Layer 4 of a small transformer language model trained on English Wikipedia (11 layers, counted from 0, width 128). Numbers have three digits each and are written without spaces.
A neuron's activation on a vector x is SiLU(gate . x) times (in . x), where the dot is the dot product.

Input weights of the MLP neurons that the questions are about. A number n stands for (n - 500) times 0.00094.
n12 gate: 500692528463587407438434737514536565393341469714441456188254500470359643636384567595228617148729584414685779407638551515505287661444468227537509716453350376620491372670477354225667553661199763438584343371624160546362121589628779567749570373460322500423267367592580878357383547271472322434550412600495597537326607679631717420566612446335478407445626751413510584572432450339710427441381
n24 gate: 462265803589329589446401377354379549333453664479610441296487496563449469520601554287470765496436542849605724551392427365483525572750311583650436463651453474545564490624767565396602521442523489314682605376548671376578731379536369450552269555391425504554452541796488454692339471355572287618496536444094580227470470635581507582435349564406361543706625772560400492382415261512380746536404
n25 gate: 315539671436337669524331658651587472604578615590339780577539496631322525647162507511631492689521360625517507496586681567450335619466500513363571521477496583431422433337601550579548484431421818591629485352514520451192380483474561562406248441424387469421404358419549579328717689527680715536279515426393534597465319398489490213525705652447442356411650289304664586657545445427477350364582
n59 gate: 511301565281547239510370288481504507496788578299298476410760402539762750526673489413500454442453489530496395346333592694480729527512412599550557692539654493479355428793367551603439607303397673408361563474504275531496529755492465512386504489596436524598712413311523460385561646547546316449602519382285569443482401552488445434653387705767378389515470465667632760627578396328326525343359
n87 gate: 686565460384507608650422496416581329547579525468489469525644504490469504397762378393579324376588319280422462569514380557601447272544206610507170843548607443453486494458478493601635707447299556412339714472375562580356507536593493406416598560433477336625683645660331423446179634485351610631532416432430496710616470473269490548500507686616584374489475403417451212355457638433519584625435
n92 gate: 355531540351345650533593694434606500702351459458557481479675541490435359443428503579617480230452706447229655342645635278425207598478587526581496409463468537564428325687514270392539564394427556535518599560686605369423514527676444644571567504749477578358662354541496484344197496324504527559761682565433721565592578504529681537590434749623532416475553578558470441415507273519556601424724
n122 gate: 285482686375541751739456344524261386623582660472389623477623628475418422538471665538567491481635680489256423662616602418419390465535328559745367553452462658637547554455519376455583541508373334613480315447554550465402393436635588406373576531534630504387296600642757765387681580399398573693435344522480624426353543549425278576630551621621696237643546444373451635664615409233496634248198
n137 gate: 263642516369676607650484394452473485650604415299562634477525427463212408527371660364616487217611378531378627382736432416300392638456437330853591617460341712724453413500484565424458479297390564630528634202544470445278336439480561632327629481569438508429543508634380531480642333713472566530492556351504591646414291500452421245500440420444726481680728463598669481465182261370451599432417
n148 gate: 571593422405708545394476528650401737507432259514634703558266435649566561326212746601493405343515489654518734596559358488504195704476484370436480388424496377500484471424434583466200288660289550629706466261704362528416200582574548225687466400530549649237512439483627697402562480609303320403384622574552406681352555504671436396395344546319610489570672448574611508546511466657703504411422
n154 gate: 652614496293271579367504209308591328255574482309633242443366460475512720672557575381470500485620470569674636368566582672384655415398570688496566655508791540392399589583574440654405395568291584410520700504301363816395482337249568447493302435365439568483658808260614569554299632608445390500427508281420461434661572463445416595570674471485635526558614532542646325561471416456375471500689
n169 gate: 450595615541314452379513397421542394581364546592384444497493410653513517598700413294518545574605446662567515430472377474703480298563428536380472557379641439633537607446593500488520607467470432313377552440427380613470615526639430464294395417687555654500701391411186544578424478542588441482571622556363624341509474454434554545577332386476612515651403471361757392512428506356397416503441
n175 gate: 312461459471625627563356771413352636424399800684427543464491606702439450759409607683328441516789575476381512618623546504457452730115389559462657491303674527626422352656492445575771431580354686723425568560569443694396352391802462444550263431377350508394349504418550536183287818504508513473561372639420570764469446487654582327527454518434564281496624280431453571669458355293764504564574
n179 gate: 488387412424494500659510477557512500488471557405463513506526477517662451553493497515333250671211615365409589600456339331529507437427387263548714314349447535690509541521744458473640500466521483427421643591529208541695524589481513474421626383582303461360525552454634478528756642461528313461494500459374356522530430299545605532602583409580397306460488403606582431512483506333461500531478
n185 gate: 704439602354508554376341372314421350496894442148450572240738385532495377420306570525557963639327450332620488381521319767398797299483414558487418642517580540472359339400602512521509415409410589541392646512305665560442654461466439406368467601409478377591411615694456371547808747345341513822445620420302581307762444509417368588867535615613488363394563570619357455496358324417482528406598
n190 gate: 634546563556335290517401473377471528558406681576406293424419732445504455569640304292521418496580564674611542665371493394603667345437496503500396466443518432349507536611585422208732666550663507432388374607531591552823531402665383589276472362640299420384595580561293412644480588351548450577540403542223441282493644411410634576535286353640368454456366542438326575790343565500351307554382
n199 gate: 417469813536397284526351519551658326748490566387387458571587310777466560642428385390500504521371549592530592431399391599601344601518279487522493578452571523379424577686450458490419718367365641385551061193389423547493507480805363330493378536392213481536518478450702551283508541605388398424504500514489493590565473432467454500521496407544486256400549489518496549443690468522702386480543
n208 gate: 399522446486500511575471512442628554521448591492369395452371444566449389438296558472530188339586624441545508643528535346624368474572466682552583246561542513466531516722432552580558661514601252478422464586673619323611567539608567610468450318605431782334559556411506480483452529388486405552523451554365306371484455479425472541435474512508486489506519538483482475489402556459302487518520
n209 gate: 212577492289529594406484340300636526608645456365500500355700428281447513569451339412710569322434575568489695281535516299279365554484527636689356478460519751439516500519411399362554468432399556402594466534478624305444511578801528293533627531511386552630627372520437778356336564496442573441511297511381744737723579565575718293722425662712410196519492488581589593557597401520395677380531
n214 gate: 554538440543492417425488562694511565622625435416441554601440471397545529573476376480652617648417528421537538445457575563553560534385443464642595311506582558489583624231497555627436285361453544422407478619431613391544368508208427446415581480472452756647492359331552460603609476420514584576480589519497429658430601362433412579505544408513553442489469485642599637464516623544325476393474
n227 gate: 670460515328698569367348617443249532440479586449559556493329590440560290519125518440431366333546489586528345484821297412520444621454302388565588630477679489461500469680508650409597287456256586368323441353489297702581299597760737472645376429390306570360380590569600694447676664445500329417463595643500455599589422420639339477475620337407397386406689324413492427474567563582740440393440
n270 gate: 645403757374392277510516449581445755468649223310500608556476332272584551470604339654309513682461463783486187500455580564689536390691653405415599522500526549553454625345534697588528492404558562471592504335468427721688572531519543286418364735489508707453530586523454507618689500689523536598354386543527401412378539528673593360565577476457195559575404215383722723340416470640437429514504
n274 gate: 617377361594607458401360411658358629457334621595467451542552517623598552467507369493491427522475615490621235550464570398314650450580407512561333561422664555444600644568603602519500514364631491294574219593543685303407575570454463413410583363497257346392434490500399532623500510452396583519562340472490311537397444507419551412551375290506214365595474452556615308464414636592194438600421
n284 gate: 448419592566529388639426556587417451535522637433476228399478507538435386503439669266523689431519573372606532336432552685287370483455383365580366535608389418525548326673510648460420407463493460390413590344679672376417461588469563425391411621762715369488381391643469491497409514227521805572497545494433541483565264421538590577680413386429583570415775560731536536433370460528727641450490
n285 gate: 349402770571436593503357334507396445587350522512585469541507583410599446471463631369660511639418606503591350435539334394497575406497425656454484485609551640518448672484577677678424493547475459606500453597392282331372567509484513419373500192600628626634369467449447369513650700587607345426548516385454516497351377646595465338408516479622541422522412414590564525579401162411440530391391
n288 gate: 478361530451407529429620721462272472252397449554714580615437403556424354474441729474547671313504467511574479520444435532266437632288447453263587405354641605493451398595624507358560378581257466628519822427244492538365578317560809354623418463500792457681261566487473457459492690535511488274403712440604485613489391631515462434489396625578591478474743438668457504533598331369836546603380
n309 gate: 550369339459523270547596562279595190361699560518238171508470504373573581616581445640358446403466547619814358315456390744333419508321573369249411639488444564515358537441375438211664530693309625422418476359432461476492538519552625657390531150484508413577688350468426743245534625479569847569656423454517561374473545551500738264631718483462371555372540229432492586540388563521659481430448
n12 in: 614649453476672302483578784620500500575418549504607510028395417637284743387440399669319858381585753388603717424643486384816460738380543235781309549373430390735424340542462275187424614657358617306635352454655612433292306461737564445673712448482261397639439426691384660505223436327649480486622486482564823524298828645592686534536767418698588551372747829349560624365324458441599576526429
n24 in: 681705359425571518540389676429612366721581347450547858515828458397638673343563389496603332560329776270368408385300676402577582467421395647564545504530500655396396308402303375486401628395514490514621449669448711280507525551611576446375646599565512630458452688487432444522642458454526706621460500612504277556451569402474507527709708548465633514375420649640574532391610544786488323459593
n25 in: 348482649497318644310584667536541503431417748639373565640258520470599399596520547513472532404646415401427460728665716538470548545454513512444441344391669350425494404513393531600566378620419571503566610585548458653346472452519487381624288570349503573700481520333371572334383403591533388194516516518553429627607403524470444390416540517515409340632693490419693494525458452480601331601590
n59 in: 482448481496559474325380253637666496406662412458534467606504336482631565221737485458478346622424463359652243397392523603644712601488539684535484434544752374367488484387550519594426488579589651417508760511431450730786639525273576378504487347305504712474627516200504497558467408669843366278385539365353605442668341687638475583404567650603583459404394588592520668443622382464311283426515
n87 in: 443391632254440618560392496324520358532707405385418511486749532409592647579717470338616569473362446421539407366444468659673801280525511638553430600325493494552399663463556513574463598395574570368521558453380661426568513529417410453497303476459621453738680687473575454476489277533595569597621507408400462447385360434124665536523653507490453351396367744396504473486390439371214357424507
n92 in: 517533441486371685371637597384466484581398456478757515647731331429397446390430385745639573407274527212360503292510521459471397510542577672440549480471497423477483374510437611537533369371587566554518738615754597581398645561555511504598640428480635557660732590461528337395127583442619522477507560566493622521701500445504582582457408601520693588462350568614496470349519422618543620395802
n122 in: 493532662485583792435535387595460400563490349713670480522397414437416265448468518668500475522656660270461425572541698436332357462462390605657428517342563280465606599192594420504568331794478264284450393683518621561548479510508562334560521522277611613466347648612592610606468461445367496424422401628446334394528398603423336875464715557600734383582389718436540576389689596457414423414319
n137 in: 549598445507686685483557511429378472455651277536728781380395393219641373362438536646781549429497475337472553366588556570202364555452533430414537639323525374582563397518555671386461277554468443450556762525490484463579479544375451403462432525314388470517694550706331379567598210722530438349442448587481393541657283582511410398415556559420750739551579641625531532250281500614458448520548
n148 in: 496312422118465723478670479596359578691598317533265653638600611504687257520470536488421546382531488350218250223611646456355504417442367452559313373323402370780648723620599492540509534488325668320278584448515540521588457315385242258496630358332422606260451798644466606401535462517533668551394326481276479372407585465466653462437597265473452253435508390451655460342298460288406311560525
n154 in: 733348511561591504497606594223526417656538457544489730485764359532830542294360224564591386580325621418404608394314550460595452473312550442496320513609369331489405294611641761397468436330438611589411604459599463485470522423633367452237616470666592567624557649666411332618371622461649452391440680665523409443353425616593559559576407659673478485621534512735568555534786396707385376625549
n169 in: 385602620433419433577549314500617383641468478579609600553693507503627546478687595675575545633524195494524557561292436537366457446411443577484707525351690614606693625398645674589527559503500411276478466613538442370460530430632331421411338422564758673581569474359529402468681588464468301554475615494455456551598491427378494487545516323506616277491438451519560543484523404529530527344519
n175 in: 436355645549642450530485412519427599175371496417412461504406669624437541449476482574418735411399514434584525587578196425404535463410612406557579394572419479632623558779556371216373632565407351569519442511476540463561606538359485621789832474662477435692408435597538487571520281288361348450728272416706660392637597277663375260610443384641478644618620558478321625650572416378384556592485
n179 in: 546338394562512627448500444441578698518500372497551602500557656396575468595497534602509404291433466557554546462555474493437520477468384387536642217405636515497477476597529658298579322603509354388259635388650390455516363535385566251518307605491685503482439414436795346397643337647513416540567348745424387558454608388562523691442372469476528488423623540663551645472694554576417563406551
n185 in: 719635546588215456519427573310232449160606395370451584320377479519447537562360480657524482328488387447664658442471475324336759625521383377403567476551525485322663548411571576347460448520536625447145411629232620533451528527446791531547582533221448590859426599485428474604425659379026308568554475363406488433626725531305364171687517469496391435293577659591408480786600455427409605652571
n190 in: 479606548523475475618304561485493514313510500527449413328570404597492860456480457559433438632440709500538656536303549216380661392590418446727474483454496410327575656576202364460317426649335429464421304457430512444554175541578401414542614647399496531358515677662549451612488631257170453528636661489577489433398774590515551171507462692415439540415485419296414611537586504500546785551363
n199 in: 446488671478343473455426474620640459558480436536598493678392384662483490571507437583408493655462551393509559490441456550636467509525444340557437407344706373317625626421428500518507581479467568424491296409398470691618509383606401330614361371252461510542463532427599528365424368778308333309392563588487503491515538608595545554408417446488485403311506452472461521338711570538468284634634
n208 in: 368539530402313425535400440368492492454518551483478453592418651536550340574523454522518598630531583489399608615558416497649608547522500473393536519395536477456605730406506508620535431414513412565587333559399494508758424497470551662446539432554515537351445446408305407303711523598572436471393556281497644433495503497435633477360458595594430457387432460445607615541451438452509314472464
n209 in: 448619418347537700190572420405717625500539375451703632642668492287533491408636202527712560466295304331540467321379587430342488633583633668484414518388562630435570554257418526492583317436579673451528591617566638469519718457593616386642602488356549504710589488541460579328228504662614512251373327529440707692835555562587698492407520596600553349399298456504622631351699454608431522404621
n214 in: 551405491470475409412427533595595633557570399461486699711426400309484510364491435401674526565351511413624556556562464537604457509568373508539491359422558677451618597377377469483466426426393495463473471528500519332677319602409497478256705393497500788510550518462536594382640461430556706508512538442518365671514511481413495527455539677572540358582494488561694528488652566729430508454412
n227 in: 496728641181420585352382362631567442610681417309515714504275583344427466496379441474475631577385651305543580325626338565690637595662600517376569565582440482592454412478569504452305596355456635622295481308244545623511533500542527536368612218522596858462371476636516662592653358437611616413425500378578668316392621428620393551678764512565755386356519500455536713376528321402563436382633
n270 in: 484506337520620410307565376631529374565464470628477401493234483654415426303219606628475507430641523300491557489603534521369335663547373437476420450473490296500560484626397343571344417750484376442389335632407589456481339411374411647606670539442413476433388442465436662480465610528356531471615668497473507557748534626534391585481683640446713539477663332593486455709580569510569313451530
n274 in: 541685421607503388500394759533539444362391621615539511351403527601297404598510487598513288468572398812435635556612323307565441384617487414453796697486542457358301530616513369391768421555548542510617390532466479540500325503592452632676471598478296462530556387442493471507472538538357646371490686525466391523484552566651581317333392582259433535602364439424337357571528617517493586560441
n284 in: 549519564568277549574378538449540506475546515470357647530660598544543587614557543228510538396350310607506442301483353622521518483548442567393630640632667462595469400530520523474511574325575666460328698431440329585233641484503712472548445406526770559766567696467459488374554619486322514516480763299378554507430326414445395639562472402397724566463460587635415608477597254416623690472554
n285 in: 466455583377562607419546663591351653431519306508430547565387574464418510544541639509494546560595552488492509678610569484599509620494539446549386459405385470403500495474449514338446469544310337558576346329600494374770262541533463378620604571514425500323411559510664540407484583593497444486346425497500321377283467663576614448429552583412257564414520478464566517541293383531683453576369
n288 in: 696527684636419479365526467493407510467542775351472425441560515569504591490351455395510453595340342639596318318557615695467384294457539532453389581779493523338532410462532479445432500524442597441629714452374781489214520507458598422284554675469611500540602233608486776489218584456457563612412589503474433447497292560457468624442417610617352586447795281408411411483553712496614603416433
n309 in: 574473371545300371350533421307737285278751523576484539476398316263573518432385359592500549620542465512694384288516529749517491626377883445265410454500560470319374580417460504375643170634445607488405772363398509643488569348270725725462350316335649467686633441380413507467552479571410802368372557332712362378741364632566647404465529522496689473287520283540449410393462504579496455670625

Each question shows a token from some text and the vector x that enters the MLP there. A number n stands for (n - 500) times 0.0066.

"ist": 445408372477483600568442538580511526531401434511550462474625535470493581495428514523580515585539546481616615502417419511413551453561564479366496502586419420532492511442475438577441504370478472483523498445455398450494679509353533435500405482451588496403651503471489454503367451613499577367410555471529371485464466506601487720545442527391535449527495567559509519459516585519497520400561
The two highest activations, in order: n12, n175

" inv": 543503541451427365591408541506529602454467452545635463624429480554407384501445532500473483496693501465573434500475557455359457613503540439420514422396394556546500454513521464441610495539481484485675513534585574539534577505373475594560613479398466525563592529466530429533581457556486505400527440569477515562516496450498438531426554491556691426508535408456417474572516482453646509373589
Which neuron lights up most? n175

" many": 383433473501551590422514526561435544458383485599545443545562468483452435600521532479449419583669489464564554418497458478530413549444472574537560472507493420569530541514512503515374433453536578507543555414465575720527550502447497525528467512398510458473628494501481512523514429505479535318333470495509449518541585540529618535523585552498452590369433468523469479307482549503469299663455
Which neuron fires most, and how strongly? n185, at about 0.25

"1": 528471516566452390350497486543477448490465488601595532435398505469560528440470432505645485617444475574584429540455589401402598478569517505453468513563536386286455697534511457426506494575700448452510456629488561432456491490538528465449524483508522524553647520563508392544467505422478451545332485480510511494469548502437478458539448495473548438488443423517534485565523549568404502539488
Which neuron lights up most? n190

" use": 373438465468593493270498572494519413451517547623519470456498545491499462485592493543429443560568505505561480494476500492407350454478531390479488583509467520519502522517538532455519442646427553546332494387573630574459432498569475610645519507455611498492591488452436602507470526565395561411307499482480401542484571509471750450485498440394529452454518530534467517402591501508538458567414
The three highest activations, in order: n309, n12, n148

" car": 344491640510507534557528545467464452308546565477525490507577494584370395563465538430599391466616507503462527660500470501618497477592520493618481425446498516475556549450495439455696534621451493481497435552565509531498488499675444502717524534512597523442625458486495491476467563606519559453536487548588409499569498515487616663465555507376446524426372375533527551551530532428528610567504
Which neuron lights up most? n122

" he": 582520443466471610506562485545340550453485540570486516563458529483421373574377546538413449480562581466557479536453606380491480454481487440490472449532554408464568493449459448522637447385449461470431459521503564596422486506552458355662465577439569467489369468544562551423467461420515484408471480560450498450508570546449500654390436555475461508315574509471469476431540642586478560571406
Which neuron lights up most? n122

" develop": 229420428428536442444436461634543453394567505514471510451239514522393570510550485503475493668515485596605471472621505453429490518538515329495444553452470444559472525519525514476594490513434515522402440409542493513506585495450433605621487523516545516546415509431490528406564556518466511268462464635500446445584613501462633554452490472504530532473497542535486529474492630479368504504351
The three highest activations, in order: n309, n12, n92

"p": 500455552514416297522481531410403446530604478557402522663790503449416465490414558546351417464589473472546450604548647503731436512484551466318519540552526419423482597637463494498652406504615465513522626544512584416562556499519505508598576480570528471488389498493491479524557474589479438456337420433526488577494512464508518535505453495280483471449502439470503493423450578530397391473487
The two highest activations, in order: n208, n12

"op": 383472430501510326551546472533626499498323434389494499557345503519620487517381518505531518435556575537541535551585394556702468543448553521421560610520527496512493465419482492384482452478522492498397492628524585577437682497516412472640568504529629539583478429400578430516512429503489478475485498528553446512562482619539367434495509472507537551564471484558477467405392553484495545697495
Which neuron fires most, and how strongly? n190, at about 0.29

" |": 566496496503653488570527595500439500546412470584551454533383510448565411467525502409499490581449548457465474524462595464579465494510496581452467486460486541506462362509536568510477472397586485507562610568540430408617560498544525485345472466488537511500572531643500556560527474568569484260377501542524447436462390528472384614478495490486507494484452546534483525433603447564529500673481
Which neuron lights up most? n185

" reg": 508610413513672474570560462493523369650529488575549503536453531559495446531456519503391434450629494437517483534449450461554463585493611394519505642512486663560486556422583404623447408550565521492518498515533384512619448504481487492606513535486603554433596455561561429446537546470513493574424508578448457563467468451507401350455469455556646501549565600475484518490511504501379449647459
Which neuron lights up most? n137

"3": 681507441571521517221501477394500447446533436534502470479369538500470451516423445534460526714504453409554532457530664552367572501479522617514519419471538506466458612510522528438439525527518464474465520560484435435452501494282414490502487453433517574573499511464479562515499556494457490491481592450489402500584443448457374576651524430482540438479548517589532462572494593608370460527597
The three highest activations, in order: n185, n214, n154

" Record": 390566467405398519464516395581565569406543550530453648565536455454514572502499506495540590542521508410426474535539509500403603523500407509515440690648440388433523456374425469626464485569463546553362446447413576497550532496443458491538522508500541460564569526555449474488455344591509515451496501531498445465599485435482516493443539561601611523453621406556511495320457440554404458540482
The two highest activations, in order: n87, n137

"(s": 609615525501448542643510463488652485404488451620533523486552522418571567365517578386587490373549518453485525542475475487599465566474599535492420437486504603515430494471495477413570506541455450530491397453439521448402445509554606445558544497414514438465528529437486395484403337624477492471298469481444474645531588509485528345530505585421526454561562557439524482511455535431465393493613
Which neuron fires most, and how strongly? n209, at about 0.82

"X": 578498385490530445429498554495597497568468571545404626539545473511621474428599468435648581418479332466470518491569513553511545480500484627484486534452492408415510602551506626482513448469447490494501598582483457546470434497483499498534380513325583484598583511376465413459553528674506418360407571461520509523581488561481458463354546512463585446433522534489571478388601501436494440520526
Which neuron lights up most? n59

" on": 404480661547547456544431489424557575444496601542554509467320547483531525500527527528539477615402542418520473514420557474599521520440427401571502335420550468477529425568529573598565615465598522523500474589500666595538611492627486518654610512449445467523365508475513543512442573478504492354722506628443551381583592512504531379485514433445568513349453480493445515626403458572497414556498
The three highest activations, in order: n175, n190, n199

"ions": 600490480516410548363495505505421481586509458688481453630446478560501446444675431510524534418528530518499543485454420559412390464533503460491483457519451577436471514495507448612604487557622567520529483499582393540367435492676495442546456493462360470408766471409435463495492463549495535246410550473528449510499574572506478491466561478413403483524540439539497475372465595509458473632518
The two highest activations, in order: n274, n199

" ad": 653466464603403497577525519425514524492442427563497511570406493418371460542431418226465474606530544521563504625448541391402495590534484495525514423420451623477524488427506519470446525636423509516500427481519472569561588501534476519643523507414502554476534531535617480478568475453475402483626545565500529460601412508502432439662454493435655451478562610420467530376478570454296422491472
The two highest activations, in order: n190, n199

" ": 633481457553508461327494424551439537465410446520553561407669472594538599478456483501503489588457428539526475504423490474548458434534506493429496440482551527426498563454561493517532497497513408392544533488522536372558623500511480383639545483475419518525554509523496301475572497556518493654433475592490476470546520483491488528577457429461334501581590436499557490380597476542434505554460
Which neuron lights up most? n24

" for": 553498526530579527512482504543560619649523502537486471404561441553421485509513532500539515469545513471517485424535538505406524530525437471559473228438499486466529455473516453574510430448543481518520601627441349533495475495571465449624545507441384473414584560466476680531484501608494468328575449699471472497419529538572515463373523462485607437450579521505446512351440469617433358597426
Which neuron lights up most? n148

" School": 488577415512459452426456334588434406440480458565620490478293513485551525556467464514632496433537456422352557417533554497393407497526513474617490644451494383461538468462454461589529533582500532478464461324579441652515564489430428475619480496561649428579535496460517526541408525538448579454503581466483506481430583511527399520350538477605620463481407446538522515414525567645490489535470
Which neuron fires most, and how strongly? n24, at about 0.21

"ia": 468490443588546447325495560534465478511529364458654454492482494604546536459593448424510445480556540479464485456501461510477459470543523545463535427532574399259485586450432553466498442540554496467453601441552480563487487507604470467502488515338439499424582468435488617420522530574415455246344558477509542462484456503540565482517506508442471472508446627488519466493457464530579505553602
Which neuron lights up most? n199

" S": 474736551462436597408484522549484583481427444626451495535472539561502480519463514453547514611503544394566499452540462481551500462463467572471535516467533431543641495460531511528509529562512457567380479534555464361633417499461466546753541482548498474456471527480447293487491422634522503491396511404488489471449428461472529480351476525500480603389419538586454502473457598490565572491443
The two highest activations, in order: n285, n208

"D": 408453468487449504558510532458595490609456539519458573569335483467462504442405498319578582528518400451513511568535498426664532444548495497463530336484479609534520603427497615459521428454485452498540500480453385481442467497490557507541470423439540482512602516497458181497497491550489497412404552542481497510472465556490502415469353556424579577449402540471573504294472503410427517421614
Which neuron lights up most? n137

" M": 558656431473552534449460412508437596550483590578517550525384546479585460476553508482485465553527451517477502462450571572499481496531503413443552490486488427574613504510452506454601498555534453517481450426497569493523512497562523512900541500524545472577526517523498283606533499598567500596429445471520518528371463498517500467434515482613618442552395480540458486450418477388495489477582
Which neuron lights up most? n154

"o": 649568490550389502396645502466483519426468423429590492629637461547461504454499529478509499505516476501495515507517594577425393453514512488404544484549491352447473466424415511446351466476464457494489472566478510643516578503442528409434523442472437503667450495486583512512560488577526539318436556489528562375537418458548620346445504533441501420444497570578600463531474593532559497481553
The two highest activations, in order: n288, n154

"5": 627447547557399515308506391444559487565518501556575423549451496440468493557471484513573531659486441358520501433577490526483560494450517635497524363460535504449500667462532489467432526438449505466541453543440615490461553501246565491449502507457517499571626572467465591535628559513506543494459505414534479493612417468481425527532547455502507416462517444530515418492538500572418481582382
The three highest activations, in order: n214, n185, n12

"ents": 579523412540329613390491435560449549647532322607518470654416535559467395449658393537554531436552548561507480442420471464466392481576516514448517555498538530448550469510514455529561511530562560499445436545563489572481531495501466493520505496441294460361675519471432590490454493437490520255435541464503502430555528537548597461491527462421483509533575475544487503370484480556449456590424
Which neuron lights up most? n274

"er": 730441476525542491448478474512521522453614358502527420462613471497470457568495547511625449427483526489535501511367558527532472365540577523536416405547462510319495580546537478546362562539497482475365456519389466568511513501399496555695420480487551459493563453388493616549510489572547436407478475442526530495517485612540437588322580494402555426621449457484479503383560439423580542561482
Which neuron fires most, and how strongly? n59, at about 0.3

"it": 518554545449446419386544593494552502586500471485597458414685546558425442462406571397512554483438498522576486546356468587623483439467520436442488567620489578500434395524481583545474523527502468509404480681565382528567627496370503531453490536458525537459466471448457549562602436625471460412546480361514426452528479506583539527483480546416457516502582383582509480435664635516480461436397
Which neuron lights up most? n59

"ubl": 450583484454452490540497537474579426564411453589462517625459512500541572412496557451459533512588390503528530506391391636356470534453502394466494525585476353464459436328520549629568520510541447493451347597424542499567539520485578518514519489445551522549376513476503600479560431570426568463396480501579582584455480493530591525539469510630570573369431467520515445421588631474351596434513
Which neuron fires most, and how strongly? n309, at about 0.27

"t": 511432582527390404426519440493442466516474579572544406459835533412470452465550525452443454312448464538500521396534494558519571503497565439471448557549521513452425576618490507564680446617472494494490513773461525479508519501420594490582636504452657438546531480475511433561407480549490445349520434443504490295493419468556380473523448465407491472505475476555514504518587527459509505488537
The two highest activations, in order: n59, n288

"ober": 529474534452502459545553483527698473553498461406517600475433428512495480461503628496526545542493623493564560488355464549592564383534532525498444452339487386332538547315525532455548598344665541504446371448496409584450497504576499490518435497482494551387545485542555517476498391489453456337736454450494467437488497527517488540481505518530622535483352407485467472395440610595487468470469
Which neuron lights up most? n199

"j": 818618512535433553465556478520520505572499524399477433646475473587460613442499513518389500572556453451548526422628413509627563441433574414424522598447490541446558546422537543619518485572586428503558569495543444508568536513637506537556420456460493553531411481412473385513483468562526429409525541486517492487431453546500424586634544498480517401357352490481549498376345545480551593421422
Which neuron lights up most? n169

" |\n\n": 456451403502522664390530544621416595364480431455438585458520537515421514486462586720376604462555497417444461565654433376457482581519485567418525471464492553496529451431557476406492574367631532488571561364506554515492621489527593483548499552390456475538417469510495519492509493509458481391618486498448496515456540570485552465462575469605488585577408473475465554202484474464442472455678
Which neuron lights up most? n92

"ific": 311497443469511474462425524476591506519692384520551468491432527522470619542551499339550535522536460381411514461524458499400466537408533492466548560566546519508463531468449535382469553387548506558483540611459426517413628498315573564370489485423565539362610423479508483444495535516559496462507439415521564517552476449537606566488489504539609567685437574492429532304506482498609397505471
Which neuron lights up most? n137

" |\n": 600465473449471554549505653597499559566379414526539555434476543489526520467446458605600479566402549464507487508477591414498531524535548451475427382450617663472490570469506498578621496459495493529591649519576539464528617488453561513658575480388467508581741508550482675487442466528494533529469523518564545497564472520484526652522536584507469536511556388472436518438513566412507492423572
Which neuron lights up most? n92

"2": 634538486604421455323580562427467433437524283512556464447249531478420410538443521600521434556572386453496532527565660541375541535542467590557524492523614415442455567545547559439504447491529469454339504521480298530519440497375492495495424507563496519494388506452485485528454514446466539448488516517491501564514434465504444569569509439487631508568564487522466483566460476693439470607626
Which neuron lights up most? n87

"R": 579494622478493610601495517487636561587543503480430565567406510446570540449453618324553560594524441376545510538513509498622447426516459536447492456481485577514458576360469566507588498478586478487463524515484526428512477500429537552684381490508624496589665474609477324535557469546490489590390525516408541551410481501487497345396508494412612372535366585475416503421490448561544541443485
Which neuron lights up most? n87